Layer 16 of a small transformer language model trained on English Wikipedia (25 layers, counted from 0, width 64).
A neuron's activation on a vector x is GELU(weights . x + bias), where the dot is the dot product.

Input weights of the MLP neurons that the questions are about. A number n stands for (n - 500) times 0.001.
n1 (bias -0.014): 656 205 801 548 334 639 470 452 401 559 635 334 486 342 630 276 401 853 433 665 408 547 690 322 507 428 638 510 615 537 488 585 405 687 547 376 553 470 704 404 442 434 446 480 460 586 553 476 624 505 559 626 475 473 462 672 585 311 355 402 483 612 397 243
n2 (bias -0.035): 514 460 472 360 663 660 410 474 189 483 234 518 678 395 536 561 586 362 572 424 660 573 607 307 542 490 616 488 549 53 594 329 460 372 410 600 475 437 436 533 643 542 539 407 557 557 295 557 354 378 678 635 360 695 720 445 228 564 786 678 688 448 626 341
n5 (bias -0.040): 481 502 464 244 468 701 551 500 678 291 567 838 475 512 426 641 568 313 477 593 423 642 589 438 651 442 480 720 539 647 401 580 470 653 281 113 512 574 479 285 845 458 234 625 366 578 454 619 369 351 489 439 481 605 474 608 384 601 520 631 513 545 658 712
n6 (bias -0.038): 603 443 391 400 900 565 400 558 712 608 455 694 515 556 497 547 654 508 478 685 304 566 503 489 791 283 425 743 144 480 489 618 340 520 615 520 429 521 463 490 410 552 528 436 380 472 375 525 401 460 439 603 473 532 424 709 706 363 752 388 369 234 376 477
n18 (bias -0.049): 400 481 655 345 666 719 613 366 890 498 469 229 238 333 667 489 741 903 478 519 732 715 683 409 461 475 387 505 216 349 691 539 599 452 627 578 493 782 528 96 732 536 572 246 552 493 536 599 480 519 413 372 633 265 452 526 434 546 439 379 493 467 435 467
n21 (bias -0.024): 717 514 477 345 455 484 510 665 485 497 564 484 484 357 500 369 432 410 426 636 434 536 657 499 568 189 401 645 493 689 574 358 418 676 511 474 402 461 479 641 450 528 408 420 341 404 458 524 346 436 721 830 792 287 581 787 474 700 624 562 467 415 634 685
n25 (bias -0.015): 505 495 385 522 485 601 569 531 414 526 525 519 579 484 602 388 386 616 660 490 468 544 625 264 568 258 581 497 515 434 471 525 365 493 421 315 660 474 429 601 525 842 620 409 342 288 261 583 489 634 699 471 564 429 383 385 475 349 411 463 508 574 695 530
n36 (bias -0.016): 490 520 545 591 503 677 569 571 433 364 633 749 524 498 393 638 794 450 305 479 277 440 590 520 439 445 304 464 397 429 729 440 372 575 638 610 371 405 319 508 507 434 536 430 509 599 532 781 470 452 684 445 356 657 553 465 492 457 757 487 326 196 539 250
n41 (bias -0.009): 589 379 405 680 623 566 505 447 313 585 544 809 621 465 593 572 596 363 764 557 512 550 709 392 621 312 557 627 304 452 282 396 515 627 426 297 540 615 712 334 602 558 342 580 583 374 574 323 642 449 631 611 516 411 461 327 395 634 580 595 411 408 611 660
n63 (bias -0.025): 579 392 703 633 606 580 561 569 514 613 460 520 567 494 698 455 403 508 499 737 389 456 499 443 310 450 252 525 569 517 366 445 602 509 660 556 471 560 373 623 506 372 807 203 557 544 491 419 658 476 674 667 293 321 420 599 516 330 691 457 242 533 315 584
n64 (bias -0.069): 607 139 611 580 345 446 425 748 566 542 570 406 550 521 732 796 758 509 429 406 396 801 674 165 516 375 380 427 538 798 368 587 263 588 648 533 467 516 574 583 531 153 743 564 451 580 445 546 619 523 596 535 309 383 516 629 455 535 433 585 315 474 842 544
n73 (bias -0.022): 700 353 420 687 454 626 478 593 494 428 525 469 554 469 650 512 568 627 547 440 537 520 624 451 606 351 636 523 265 454 394 463 460 702 218 338 521 362 706 296 656 470 385 597 429 542 482 492 219 428 663 356 597 391 456 567 311 523 778 748 213 586 654 552
n83 (bias -0.055): 458 506 578 590 493 575 374 507 361 424 558 507 348 211 648 944 462 515 757 519 507 785 704 476 462 348 613 756 183 407 720 575 422 364 494 517 420 438 578 185 484 596 548 507 569 201 428 477 679 355 666 527 639 513 789 483 440 121 437 405 508 565 516 278
n84 (bias -0.036): 678 388 362 535 176 634 686 466 385 409 375 412 426 166 766 588 756 623 653 724 434 583 500 482 233 594 446 767 479 376 560 738 240 617 705 556 494 511 243 156 582 442 521 401 541 607 331 460 300 320 573 627 884 599 659 253 580 441 390 292 658 471 691 420
n90 (bias -0.014): 651 480 533 586 523 629 541 457 471 555 589 399 376 620 455 481 586 366 519 633 374 526 501 505 512 350 417 327 535 384 514 393 651 498 390 556 541 434 332 348 492 589 451 480 553 586 520 537 427 345 435 540 485 459 567 502 446 489 634 644 680 428 572 395
n93 (bias -0.068): 436 499 450 524 376 610 741 292 328 430 439 596 98 385 949 814 552 588 422 553 330 610 286 498 681 403 258 603 387 598 639 522 351 512 604 657 310 599 784 507 618 394 478 423 396 119 500 606 367 381 536 539 576 373 561 445 432 691 390 396 309 651 703 433
n115 (bias -0.031): 341 223 586 525 529 615 443 548 389 457 504 478 461 429 503 603 351 733 652 661 478 855 698 524 656 210 440 509 714 461 465 561 306 491 614 287 392 651 353 486 330 415 423 372 567 267 587 685 582 589 663 654 615 352 656 350 617 466 622 457 122 487 687 571
n129 (bias -0.041): 650 540 409 469 661 435 672 313 367 610 266 432 527 511 486 606 642 737 431 611 351 432 547 491 526 479 525 430 599 674 487 639 614 477 564 521 681 659 711 147 554 458 515 501 419 334 590 577 433 561 554 667 391 414 500 635 471 298 345 528 291 525 526 487
n130 (bias -0.016): 383 39 628 313 411 653 490 559 527 567 496 675 254 503 706 311 457 497 284 692 344 359 830 390 463 354 250 550 467 568 646 485 473 569 533 504 334 510 549 405 675 578 482 369 430 546 435 599 470 462 533 312 574 552 489 555 723 672 524 717 544 423 667 650
n151 (bias -0.029): 527 515 580 549 418 627 643 433 222 457 590 577 737 380 662 484 479 437 369 589 483 648 525 429 584 493 354 761 423 524 584 478 517 428 442 453 611 398 299 426 508 625 660 335 339 344 236 569 289 653 674 539 476 279 509 761 499 726 424 728 402 440 548 313
n157 (bias -0.049): 694 694 403 457 542 567 549 511 508 596 446 660 118 380 660 424 494 475 488 470 452 844 601 414 535 492 105 451 549 426 761 403 497 454 879 437 329 390 578 458 845 669 697 446 483 309 411 683 429 496 410 440 256 515 724 372 431 444 448 469 245 196 561 561
n164 (bias -0.050): 438 103 648 336 760 405 581 512 646 536 213 620 520 37 843 543 388 498 695 740 496 537 693 360 292 299 576 450 345 519 574 458 421 862 810 538 563 502 590 401 718 352 696 402 404 561 508 766 487 461 628 695 590 348 463 627 583 569 713 532 493 623 317 415
n176 (bias -0.050): 532 295 435 493 437 517 434 601 534 448 342 358 512 289 702 887 276 281 741 667 519 476 483 428 419 242 527 540 701 477 583 778 116 378 611 370 344 792 327 500 426 497 552 734 373 473 568 460 263 423 705 691 703 489 612 545 169 433 602 381 615 549 653 496
n178 (bias -0.031): 441 417 563 774 435 602 376 698 279 523 437 351 536 464 516 530 283 389 657 601 615 747 912 278 771 321 238 617 546 282 608 739 361 489 309 289 366 813 415 411 484 791 443 555 355 480 448 711 585 460 487 363 554 401 620 593 519 459 453 408 416 589 674 707
n187 (bias -0.061): 342 258 585 549 360 598 575 470 459 382 606 517 260 210 703 579 763 658 810 427 140 490 605 379 256 216 534 467 730 438 403 582 458 501 448 587 379 508 614 306 719 469 475 364 537 198 413 484 480 368 580 703 269 333 818 580 590 381 455 719 679 717 724 734
n202 (bias -0.040): 430 474 543 355 795 575 407 635 648 501 589 433 344 314 521 379 717 417 462 573 542 704 516 483 429 489 506 731 401 474 468 684 423 628 536 311 133 364 631 469 830 443 510 515 490 546 527 654 496 402 385 526 267 774 922 438 413 371 520 408 507 328 452 565
n209 (bias 0.000): 423 581 975 539 674 625 275 571 383 201 562 433 452 643 277 330 567 562 648 430 639 504 705 603 522 510 517 486 547 344 502 547 586 567 595 442 456 505 671 498 572 490 542 575 305 581 405 645 370 274 402 450 220 344 552 745 480 417 570 465 642 546 555 554
n214 (bias -0.030): 489 494 783 461 612 634 536 617 540 630 484 441 522 432 278 402 457 611 483 340 549 565 586 197 586 376 575 553 256 472 281 663 345 506 337 309 486 455 558 438 598 584 489 586 481 428 414 531 562 513 563 752 565 310 623 451 537 331 398 458 307 510 658 437
n228 (bias -0.011): 528 535 493 611 336 517 593 515 385 521 556 450 346 508 474 440 386 453 443 548 365 565 522 488 483 475 469 652 200 648 844 527 515 503 784 579 419 355 549 334 493 484 644 751 387 610 514 631 474 577 537 468 566 489 580 397 450 454 494 579 344 288 486 548
n233 (bias 0.001): 691 461 600 596 691 673 754 669 536 621 312 641 396 489 420 483 265 571 409 474 449 551 415 429 505 451 418 541 259 427 540 364 621 648 660 602 321 438 571 382 625 418 413 414 387 371 392 582 527 554 427 675 516 644 417 479 343 429 603 552 450 445 549 303
n244 (bias -0.052): 431 545 666 509 433 614 404 492 286 358 229 895 302 665 470 731 457 577 601 727 414 608 682 401 857 440 674 414 721 560 541 731 118 579 444 293 483 630 715 438 486 344 746 465 650 436 415 635 278 432 702 329 539 545 477 403 48 518 325 453 517 312 538 902
n247 (bias -0.002): 488 688 619 473 636 375 452 448 521 420 433 524 465 569 575 440 487 659 447 570 474 483 381 481 518 579 663 444 456 575 605 540 420 451 434 666 455 425 394 456 475 575 358 575 634 668 630 435 451 524 459 476 406 419 528 573 577 477 450 513 643 554 459 519

Each question shows a token from some text and the vector x that enters the MLP there. A number n stands for (n - 500) times 0.014.

" success": 377 634 567 534 469 461 396 431 450 623 568 370 489 509 535 453 536 501 558 330 565 480 503 715 475 773 487 389 507 397 415 481 602 328 417 582 520 440 482 699 531 445 543 597 439 484 466 404 477 518 378 519 420 615 643 424 504 383 576 516 612 442 501 478
The three highest activations, in order: n209, n2, n202

" of": 504 419 469 384 498 541 540 518 467 781 486 562 509 460 430 302 498 419 468 423 520 429 504 651 471 655 469 425 469 567 417 295 513 503 504 544 531 648 446 530 444 297 499 522 611 580 440 471 525 720 492 566 463 568 490 495 387 540 374 383 546 655 577 517
The neuron with the highest activation: n233

"|": 514 504 440 481 435 244 498 509 572 824 543 344 494 545 464 550 551 568 474 270 499 510 452 461 490 592 511 476 551 503 374 448 434 578 350 472 497 655 358 494 470 596 489 590 428 551 599 462 572 709 488 530 456 538 472 483 549 540 385 478 519 477 462 547
The two highest activations, in order: n64, n214

" French": 453 490 514 513 483 481 511 535 382 825 521 523 476 675 484 452 491 382 524 349 455 355 402 731 535 725 480 478 433 503 351 508 493 488 479 459 406 548 545 499 449 480 400 565 592 612 521 388 573 556 521 513 572 552 568 445 603 510 467 412 510 410 414 333
The two highest activations, in order: n41, n247

" school": 435 477 561 472 532 492 456 446 354 782 543 395 530 549 429 374 508 356 463 418 523 475 450 736 449 805 491 482 459 435 668 465 577 347 504 467 502 471 442 560 547 518 513 524 441 685 545 314 529 598 503 517 440 493 559 463 553 445 503 459 536 489 394 487
Which neuron fires most, and how strongly? n228, at about 0.82

" –": 315 584 467 557 444 459 445 591 466 648 433 470 513 563 376 476 430 406 541 366 383 423 523 680 524 590 556 470 512 487 450 386 374 534 513 324 546 499 417 453 546 747 548 628 527 601 564 568 505 622 399 515 467 583 477 373 546 418 440 415 439 580 550 698
Which neuron fires most, and how strongly? n178, at about 1.9

"s": 401 692 528 488 602 374 402 469 476 789 670 480 434 487 435 287 404 373 443 550 431 522 521 667 542 641 492 507 560 476 574 473 557 460 546 483 515 536 393 588 432 452 515 583 558 495 515 459 591 470 441 471 528 473 536 197 539 502 487 393 556 482 492 511
The neuron with the highest activation: n157

"E": 501 498 522 574 500 411 417 566 480 451 537 553 534 449 522 492 245 409 476 429 508 395 413 550 639 480 465 547 546 577 417 365 646 365 413 422 693 595 389 558 366 509 354 561 511 544 604 598 538 684 448 528 630 537 337 476 568 617 417 666 612 487 399 416
The two highest activations, in order: n151, n247

"\n": 433 428 452 470 385 491 520 496 524 833 469 473 488 461 470 496 527 409 522 305 407 490 523 807 466 617 425 598 514 409 394 469 369 475 489 395 532 673 589 515 486 463 656 457 419 494 457 531 515 517 526 506 530 466 535 597 523 521 564 483 445 454 452 527
The three highest activations, in order: n63, n6, n176

" 0": 417 475 540 517 368 399 409 581 550 663 525 595 507 537 445 458 321 371 546 297 373 510 451 625 513 453 487 508 495 489 419 517 406 386 516 461 490 481 401 553 478 774 433 673 560 658 530 473 501 637 532 448 475 535 576 496 531 427 408 461 646 656 443 516
The neuron with the highest activation: n178

" re": 523 480 368 508 605 456 416 358 423 623 452 367 470 468 543 350 471 529 568 400 570 465 550 726 507 660 524 504 516 430 343 473 309 421 358 592 506 648 439 497 467 471 577 622 411 636 626 397 377 441 455 531 498 483 505 538 521 584 573 478 631 679 592 418
The three highest activations, in order: n176, n2, n247

" ex": 417 453 417 405 530 632 371 363 453 626 598 402 446 501 468 267 585 474 590 377 529 486 513 728 606 611 510 408 592 461 308 494 457 392 358 555 523 585 468 561 450 490 638 642 580 563 547 533 379 510 486 554 332 485 516 525 443 575 455 572 541 623 536 452
Which neuron fires most, and how strongly? n209, at about 1.9

"al": 394 573 445 508 448 534 483 496 669 459 477 464 365 533 542 375 467 539 304 394 566 494 425 650 341 539 529 463 530 553 443 430 590 494 542 551 419 643 450 446 413 552 446 490 568 551 695 653 713 470 233 512 503 517 432 428 542 513 464 514 665 603 491 487
The neuron with the highest activation: n18

"ing": 410 594 464 477 526 408 403 524 542 677 358 589 306 560 504 244 504 429 373 428 429 438 515 660 506 712 500 445 531 548 470 407 572 442 523 592 549 623 501 465 560 515 496 598 514 576 452 439 539 547 351 322 515 522 502 347 533 532 435 503 554 620 697 524
The two highest activations, in order: n130, n247

"t": 440 628 553 545 304 477 398 382 686 548 586 593 595 399 250 517 420 455 444 347 450 481 432 626 625 468 665 579 529 509 485 385 403 498 475 477 495 616 349 533 547 563 413 623 440 577 649 554 547 407 389 477 553 531 387 570 463 460 451 493 566 512 586 579
Which neuron fires most, and how strongly? n5, at about 2.9

" she": 473 469 464 523 419 489 513 585 433 688 618 402 497 608 424 463 426 430 475 373 475 472 675 804 423 637 451 521 371 497 519 479 406 445 358 501 493 511 582 467 423 360 471 661 579 649 458 248 464 489 571 492 584 481 416 442 552 580 546 557 464 525 524 552
The two highest activations, in order: n73, n228

" during": 495 325 510 487 474 507 440 433 467 765 510 439 502 427 518 249 551 538 516 311 401 479 539 639 565 726 476 487 548 458 426 308 484 439 331 504 541 647 477 445 472 439 579 451 601 532 560 445 374 539 507 560 503 538 533 556 545 558 542 459 612 434 584 613
The three highest activations, in order: n130, n2, n187

" European": 426 440 556 533 520 537 445 496 386 811 474 562 480 715 448 364 516 393 480 329 464 304 378 682 586 683 478 462 540 599 347 483 554 523 505 541 464 502 429 544 461 444 481 495 478 589 529 385 570 598 529 475 506 482 585 438 635 517 471 536 468 405 427 402
The neuron with the highest activation: n63

" |": 464 555 536 468 393 409 426 470 461 801 553 463 475 461 614 574 435 597 464 270 505 441 516 557 558 453 546 418 379 528 440 255 452 573 446 486 499 552 400 541 525 652 503 551 544 546 512 306 546 711 485 550 565 550 598 403 515 580 482 431 457 501 534 440
The three highest activations, in order: n214, n41, n25

" match": 536 488 676 506 534 495 356 377 544 763 604 396 458 464 431 474 360 360 469 379 494 505 507 639 464 735 418 425 525 407 435 389 587 410 432 548 556 588 367 661 570 546 521 499 494 478 526 315 571 430 498 553 406 575 477 417 521 504 608 518 568 501 489 554
The three highest activations, in order: n63, n90, n2

"B": 537 525 591 516 422 454 279 594 519 668 566 583 448 529 460 419 441 526 504 306 422 397 678 699 490 499 435 565 569 470 428 338 313 435 452 583 483 649 469 561 354 520 533 627 512 608 571 305 468 541 523 430 462 460 418 492 626 496 526 577 513 469 403 637
The neuron with the highest activation: n130

" an": 449 496 393 434 426 411 467 505 476 795 504 533 436 435 411 500 571 450 588 415 359 467 551 676 446 676 610 592 507 494 394 310 407 394 538 515 499 557 375 579 530 393 518 626 627 549 520 366 516 567 487 545 474 426 580 395 661 550 444 474 525 552 554 381
The neuron with the highest activation: n84

"h": 451 577 481 553 380 480 438 498 491 532 598 571 404 502 405 572 426 426 681 506 412 604 576 604 449 576 572 491 565 503 561 467 517 492 326 500 496 496 608 520 360 554 457 482 521 688 515 318 684 526 391 491 580 520 326 599 536 369 233 486 621 496 462 452
The neuron with the highest activation: n83

" Pri": 502 442 625 499 544 429 506 356 503 617 605 314 441 543 451 492 545 462 518 482 378 334 525 648 476 538 594 477 439 482 376 484 461 286 318 599 611 588 354 581 367 409 458 426 539 601 574 317 590 551 575 556 519 498 580 583 532 541 629 432 683 541 498 472
The three highest activations, in order: n90, n247, n63

"ough": 447 539 464 524 459 697 535 623 547 554 592 341 481 475 489 377 385 552 473 435 421 478 375 714 421 564 500 457 605 572 723 445 591 307 411 623 522 687 473 435 468 495 470 499 591 546 538 367 480 571 321 471 532 536 375 587 382 593 497 448 412 405 526 549
The neuron with the highest activation: n18

"d": 445 584 528 569 530 336 303 391 570 581 596 644 488 425 515 386 538 404 435 428 428 528 434 751 652 632 516 458 266 467 485 409 499 506 403 591 548 616 562 452 573 573 441 491 565 567 502 418 465 443 360 489 556 481 456 447 586 543 656 322 561 463 515 577
The neuron with the highest activation: n6

"ta": 430 529 481 580 512 501 568 393 523 586 625 504 601 478 549 341 490 404 271 331 434 474 434 837 547 535 543 431 364 674 504 460 503 447 382 575 638 447 497 508 430 557 466 503 558 468 632 403 410 488 489 534 537 418 510 527 425 620 553 555 369 476 490 612
Which neuron fires most, and how strongly? n73, at about 1.3

"o": 450 508 482 536 267 429 570 533 442 580 544 511 476 422 628 385 420 568 454 398 392 498 576 774 500 533 511 478 458 495 431 613 579 318 412 559 390 546 510 461 392 482 521 595 729 515 510 410 604 625 418 562 469 512 373 545 436 439 356 652 565 574 523 569
Which neuron fires most, and how strongly? n187, at about 1.5

"ed": 401 479 515 483 425 389 474 631 502 490 557 546 540 477 514 301 447 458 415 449 354 444 344 742 584 644 457 466 553 548 523 366 505 475 499 689 494 765 441 468 640 593 386 509 480 485 460 584 440 591 381 403 429 595 521 457 530 620 559 373 510 554 547 427
The two highest activations, in order: n130, n247

"p": 431 649 511 468 488 483 398 474 417 571 534 573 517 466 537 631 594 656 540 287 408 454 497 715 668 461 562 288 507 431 519 462 410 252 492 600 546 429 545 548 451 462 485 557 448 578 594 521 352 614 517 522 489 572 456 478 384 583 395 519 508 618 406 433
Which neuron fires most, and how strongly? n244, at about 1.5

"na": 516 508 384 477 472 509 550 457 506 545 467 571 596 413 477 505 597 474 498 284 472 439 428 823 610 482 541 411 484 571 488 458 596 489 310 450 510 361 489 422 520 540 336 686 547 575 707 515 527 465 416 523 604 599 620 456 437 585 432 488 453 501 341 476
Which neuron fires most, and how strongly? n5, at about 1.3

"br": 522 676 545 510 426 380 414 529 393 608 619 580 659 404 456 557 485 446 607 324 484 486 537 776 331 435 496 468 497 387 466 471 534 271 410 579 338 538 433 490 355 519 559 616 540 547 482 520 491 527 536 481 491 529 377 497 465 456 481 519 631 600 595 587
The neuron with the highest activation: n176

"-": 447 407 495 392 564 296 462 493 557 650 440 485 408 471 599 332 456 503 514 436 448 484 479 698 585 668 633 310 441 515 392 519 544 413 531 573 483 416 490 564 509 526 617 542 433 562 687 514 507 662 509 567 525 321 575 472 470 553 511 386 529 594 295 441
The neuron with the highest activation: n164

"ol": 554 569 587 676 602 398 543 553 616 603 556 463 427 501 373 447 628 481 446 207 594 444 486 758 461 610 499 478 488 571 424 390 470 565 344 558 301 462 493 415 483 458 541 426 507 486 561 465 547 597 521 478 477 556 330 584 434 522 448 477 586 452 411 522
The neuron with the highest activation: n233

" in": 547 407 437 372 447 488 417 377 374 747 458 531 456 438 427 308 533 499 535 427 395 583 591 602 571 710 539 498 493 503 380 265 584 408 385 641 574 666 502 481 481 487 578 522 571 551 499 507 523 610 455 433 509 570 565 424 484 501 391 449 574 496 637 520
Which neuron fires most, and how strongly? n2, at about 1.1

" after": 563 383 524 552 459 568 440 383 445 807 415 517 440 573 493 366 449 521 462 372 384 479 592 712 585 709 485 593 505 458 440 303 418 399 359 540 586 552 565 494 508 405 491 459 549 622 537 376 440 596 434 483 512 492 442 525 526 562 448 443 496 511 616 573
The neuron with the highest activation: n130

"ship": 578 643 538 478 586 427 392 409 474 810 533 489 443 506 509 346 470 423 353 396 438 468 451 646 480 729 394 436 511 322 523 514 608 430 545 565 494 519 354 547 537 545 470 543 518 595 534 448 604 512 399 505 531 540 449 366 498 526 601 408 578 459 409 591
Which neuron fires most, and how strongly? n157, at about 1.3

"ri": 535 462 600 407 266 310 581 315 459 598 461 397 512 407 550 520 498 610 516 357 506 465 515 699 414 592 530 409 512 433 474 496 524 262 423 633 542 583 436 544 504 523 535 509 528 555 606 465 656 446 427 502 464 554 420 506 591 484 401 583 582 682 543 552
The neuron with the highest activation: n187

" was": 469 382 391 514 391 532 463 440 480 731 526 399 533 426 548 257 446 532 513 404 488 461 592 659 527 727 509 582 440 481 470 302 281 385 434 560 461 541 521 468 542 473 487 597 486 719 528 438 467 441 461 513 565 585 588 508 553 580 574 446 502 584 597 392
The neuron with the highest activation: n84

" —": 404 591 504 485 360 511 457 574 474 667 510 542 457 589 276 487 352 355 495 239 369 473 576 723 521 602 515 455 522 499 394 402 458 540 524 382 474 602 517 545 525 694 496 627 506 548 541 493 468 613 473 456 425 501 556 471 560 517 440 363 523 553 572 611
Which neuron fires most, and how strongly? n178, at about 1.4